Layer 5 of a small transformer language model trained on English Wikipedia (10 layers, counted from 0, width 128). Numbers have three digits each and are written without spaces.
A neuron's activation on a vector x is SiLU(gate . x) times (in . x), where the dot is the dot product.

Input weights of the MLP neurons that the questions are about. A number n stands for (n - 500) times 0.0011.
n11 gate: 670624390634589442597670561609631656426675608441534490473402653656484501528456402560141534747466625337459494529322535756298535556674393702322669535358631542365456418527561637383378585514539422434555736676449704507313458356374273461493439675550481457718366346657470232409426499590430607559542264653390473325428145532587839587573298583686572424478458637569450241577781472569456519756623
n27 gate: 678809433566170399590425363708354257380836457317328441373433545362473721587333673793576395385474449592401489397664511714538542420449441289536555650524560527588612606173384601580526237364441655447369472708406473642837314577452665629497545719350351525295301592479722529530528534631612622275590414469637626395522427198530416712400534359330460804443656639594454670540521576590433338583724
n40 gate: 566537433322634314512502675430646596545250405327382375619566494491323643282394629646421506518405515260533447546388680482627433673524478558498550257571770493463501318271421673661507271409418647686296398675505566468257563280528492488469538380469487765594351414437597551433574486724533444395529202413674668536565600364658549285420426607544440560369549691345432795483376293579404740322376
n92 gate: 461370425394423387656551566726352441371474557464463575653376389630385423823371523532593345540352423452672425627635511672164601377377701540549341412653745475553092513382196332566716548406472733665427421421526447341567424522477606443362489357513468311654561527354539316090557623631223729590307260495542329734458413412512781708586641539791458306437435486202466385536654465419613431741669
n140 gate: 686330759575358177429450571757812324530571449549434445303157536392342435596465420442431538390486590491179411385417486603650275642345385691292241752447506430487537511603317474536570681477432360615484659598255343500469474400479581371533607479502243643596298532486522534470353391474214721507438699412725587449453354372345479763570321603646284463597713278511781389563516455477515594522415
n243 gate: 839312726601560602449409374547510677269385499492533586318264424402493632370371484653392465713453442781338354640555524259243646488339676527593334561320520738613401267496382464454429707456319590745492557278452548714469763302532454550501286809553703527740369910636527282632544563386381590575603234710569600699487563305448395460729873430584416484734650484645350250385714406479498519987438
n251 gate: 656518513638618530608313317292532277540459358646602444606393678346147445481453509498377443445839440246382673444470463511266892452538602464354539754551284330781515415437013616647501437329667617459606468390413275612656491502230273584416323734394582468528297609631703442505362582255315503486631765574532901621439481402597541513613512413524400805668314588550376543458550369515643477545602
n11 in: 522491487726503600681685642704515678442447592583430447509392642363561536571530651552225613805111387513321382525414636591529447581591530623497610459175522414376393317456702469473527534665670589587452350648423470524374453405540243523459463649482481606633435420525334416319323462547622561628542358715348549445395267354492619352623294588747596328418325373630338334475470518501350623736527
n27 in: 532219333671378538657519579601318498625380384457346716369228271473427488691463510438447411377385367757510408547647430510290325189426426345483557507885587595772580581289524589532447378444582313720212591180391539636565531603553603548491456591557344475522551481471462351390354759584598420595458488679435480514506761311530349548789433712468324636462458383431357456414499528534421251616340
n40 in: 633449476586635539321608411351600626443491541422475696403505433470421499329673611563502356637710529511507478473132768604488446696589498539408280553622425420704579844369346693539715587700519266539480482461429642666704649294388631534356461404509322589464418484576587594426611293354241467578436580260648563853561514603615482544761628615362433448461438587590613363267669604314431441490340
n92 in: 250386260500386419583390524678354576654725598394214644527553599400604358664569390334464515505267668681513598614684551512482407289710391670663500481731750672560399647274536383338471602558556526674757652577304495475603521431646786405410481257654627477547458766438520654412425681154170250376334606585416439581302393559613653562698725727689544369541575205163451494631517306460455481611545
n140 in: 370501376573593430609632610284395539633497448512620529634257508569590501287489644469525510903457513494605495472279743574505629392262421501501316531543660389555775479604408638549625600551397501715680633523472681421631300580664545619583452574589571627662499515198624539387549718798625205532492448527456677571589791540315322398354140460292492551219312518557567444509500373303462499578608
n243 in: 499624706542662290420389500685539638348443567362611353486425615394436766473480566367466681538511186491623624638484601328398722644559636353384366371318473290409467326307598784544623515547453601544447534300551657511495615336681465526374273472407560440634330638467407415507349354296362632405763283443538832623483353346611452287536752447481445481676714479346248354485492235460652827866601
n251 in: 429479589592417549583499425526428415425440681527555571511330363629682546675548216250377541517318388455562556485734710412486454356461587554382277439703432473305599560399539611604127375386354743320568436649670587576615731765647449462561223341377707449491604393543493456493663800637502515518538907577606588377701525443633487479339643501498599362479625563609409403336759462717304641642386

Each question shows a token from some text and the vector x that enters the MLP there. A number n stands for (n - 500) times 0.0075.

" built": 460453458420572380596620459382369444400545480469542436587557357424537527394562560414468575409561422493484497488500506554485668571532383439391520569662499507585637478661629506405543519443427535581515460458386467650507528587490449622426636484485595553597467651538610584642604566460555529507442602475494539574381536564624320501555592497502577557512568499340510512477505489553464464511566
Which neuron fires most, and how strongly? n11, at about 0.55

"er": 406407503554486639606572501442439459434574505536392445452445521685527444471562562288423640544593475538472490405470482501565441411476393352589539472639479552439457553610591607442488429403396492496523590607578491590475514579472501483407617387599517443515485541540523560421553535531528507491562369484470592500523542579618464488525506505468622561550459538615581567413389575609502455349413
The neuron with the highest activation: n243

" ===": 640404573529543539434460570475531473418570588562588452456526657436573534546454697355627648484534356493445425591490525481427564445470485537534318380463427541435467499394438408463569474682470422378392431697600485540462536603613541566531549431321492563496549506464475475495431465466616383597565561544575546535417552539588566536488419429432539437479540356456540532444502501413384453450558
Which two neurons fire most, strongest first? n92, n27

".": 559518443419404571538603601366525440513465548517451453426435557459536561460451534383544731498557360492553501548469419496552532425420588494511595502431528415498463582721472532468553455439492477479526474589460536440380501376499470491467523449449476531586405665448389460479380444480485468525598518499550457484421455501484395408529507453535494555511423461538533495540478481410358606440481
The neuron with the highest activation: n27

" War": 388469488367544505469594547500440430456553340332519505528529489508502508507474336341440619562584399484544511536473604488345526505563316421413505360514510500455532463522497582661419468548583562520454558479533495670540625458648568412396624484449446455470467594486553415589525596497475354461457440399508464474475644443369583445627517553433510357535483483498578405619669505603501432470540
The neuron with the highest activation: n92

" Michael": 454599503518442416481553476390459430487514459481440556414659479436403607485627587456527694562469601494463494495438479500525578546456383460539521358452517510569551582598539484472450431509543409364459505465459483529548537474479448484494600525531548496441505621454505538468552412511580376361422410452630563408513671560567543423615375549561410554518457457569477452557419492359498494401435
The neuron with the highest activation: n40

" Army": 495488513346570454494615500440527366435508450367636477483613438512407424427526447481464675502549436511557511439434573477456432554473282426482520458445490577569574463693516579632531503569507507527459553445583480523509529461530536542560590586538380506431522578490517378564463564412507410506447365375519616508513620517616534463608495541404481566478468497441547473555619443406510492477377
The neuron with the highest activation: n40

"el": 441423479427501485487502561468392461604512351522496424477566512493480362509567555413507541533629383481552502457492428551635591512671454495564423533541513317546511655510516436397488460440463538408434535430579499482376581559465639450458667518609514417525459477505545443442469481647522617420508547388590397534469670443545260513511397526555667471511383500460423579414493534570515476414501
The neuron with the highest activation: n11

"),": 563485528484513511504504543383400523461531525517514463550511474552523482545631589539610794517536463577455491571393492465512423469506538421599546522447479493402548460475587393452477439604528548538675411523494502573488566467515519528494558496571568596551503394479486490445514492489472606466471520526451538520495541507512648430536443535444470449492499407423571463614435431506612528495490
The three highest activations, in order: n27, n251, n40

"oard": 348436511413582479474546581495312511566569480477571455404521490372549427642631470389479602560441372631427422581521488514438548489566334424496492471473558485589501430666584455604471443592505523436463584426413514735570451518415490455422561529461449633618401497502581483599531499439516733493547552442570567560581390482560637398548512588479572658528452588448469572442454623417345468423515
Which two neurons fire most, strongest first? n27, n140

" ex": 381600586471502511473536443574576494580423491425482479523486503479443456453565533592383630464434345607504573417477521538464449454644480658559601458356325608390552503438535479374511505478519358485429555523548413553554468476498276596512528406527544466458488399556494467575498466498592718644538551587662520480520620501403428403434515511489490355457431597437523573503499494474509627564359
The neuron with the highest activation: n11

" a": 452451454489552586405491581577517504606578447525489481509563510483473590539418542361494693499589530486463543388542552557539418612457384588372431490420314452567570410516606573450396373512492556391474364427593477414484511457431523482403509486414487515552568484510466475517574485458464564512450437452457543583507404434385543530421386485531407479517382433626643634476482632592353495516471
The neuron with the highest activation: n92

" M": 445450501428379427502535432543579514438553494629551542510525579518529447579511545321447495538426466545521454491451477167501503522443572529431444358496426466474570531574593415441491514517525462414475467515512500531543592517523417426636567419592634342437512519526394514556486509528549545408589394407526527521538696508497436508534444512554524551490546454592468437444471399556316383501391
Which neuron fires most, and how strongly? n40, at about 0.25

"012": 511488554493515466481588422591561561552509488491496420537606478366537571448461601486465687572434347592497492532478461495488519444535436468430413556462473539480555536453618500604446527623445530540542460539394582429444493438505348453615580469493449564656542479470546535402542414444470422510512556478586520539753531516482235482497517445415477508485513511637511478454497363581389460400403
Which neuron fires most, and how strongly? n40, at about 0.83

"ent": 431459479619582492571528606464475569542564337552602338527588562443467456480508478463549608631532520463467429441432507479573482447620524473552490474557428466608527310681673384519652468498527376500566539486597517408544599496492603463398502432406478621411486520371503552481598439493521437564503551466458515497541515480348402615606458471455580539504448311473485484394403566372399493336526
The neuron with the highest activation: n251

"27": 475448556454574557438512258609475618517581526459398445441586480384631508546462630477569649578639363435566652392487506412534618568566377434490514523542518563469513565519626529536454471517420468516509567366462499597434501474492525487546606554622518529463502607491467447494640542420486437541570485439502436546525553604600423488544542458497453395561571513583562514449570482568459470443486
Which two neurons fire most, strongest first? n243, n11

" Democrat": 461510614451561516536600559407379636469636515421459487471615482423560470607618419386468651566467546565408455631516529544463622437612479531464495510501511554642494529508580430544435481462579530530566536382293520600426569471452565469531479534600441419526440593515510450335626520400507603426382370519507580471503624531412504423524378550533503535535455513450422560558489545206460532421489
The neuron with the highest activation: n92

" for": 499474468502491543553568592576634595516587544493560426454485549511450524510512541469381719553404373339411458542461575551441399565544391483551515433535443539392553413521718560466535496662567462488572442584518479471472475471547412479424578513506446495592488405454488422408447523512466641513491399594491509548476362471488601488557449502592457437497465579631490394519566479640371546526484
Which neuron fires most, and how strongly? n11, at about 26

"26": 602438603550605552535587386566523541558512514327466475414638476452616519419465569422498613588577397518436687460487486433559567377534320440404576486523512491524471495516619449534555366622491570562490505455522480614346525430569446448598567527530439521464432553510553427463660522437580407569660581427550434458626512516443237464513570467443673511556514504558565511477481446550479473414448
The neuron with the highest activation: n243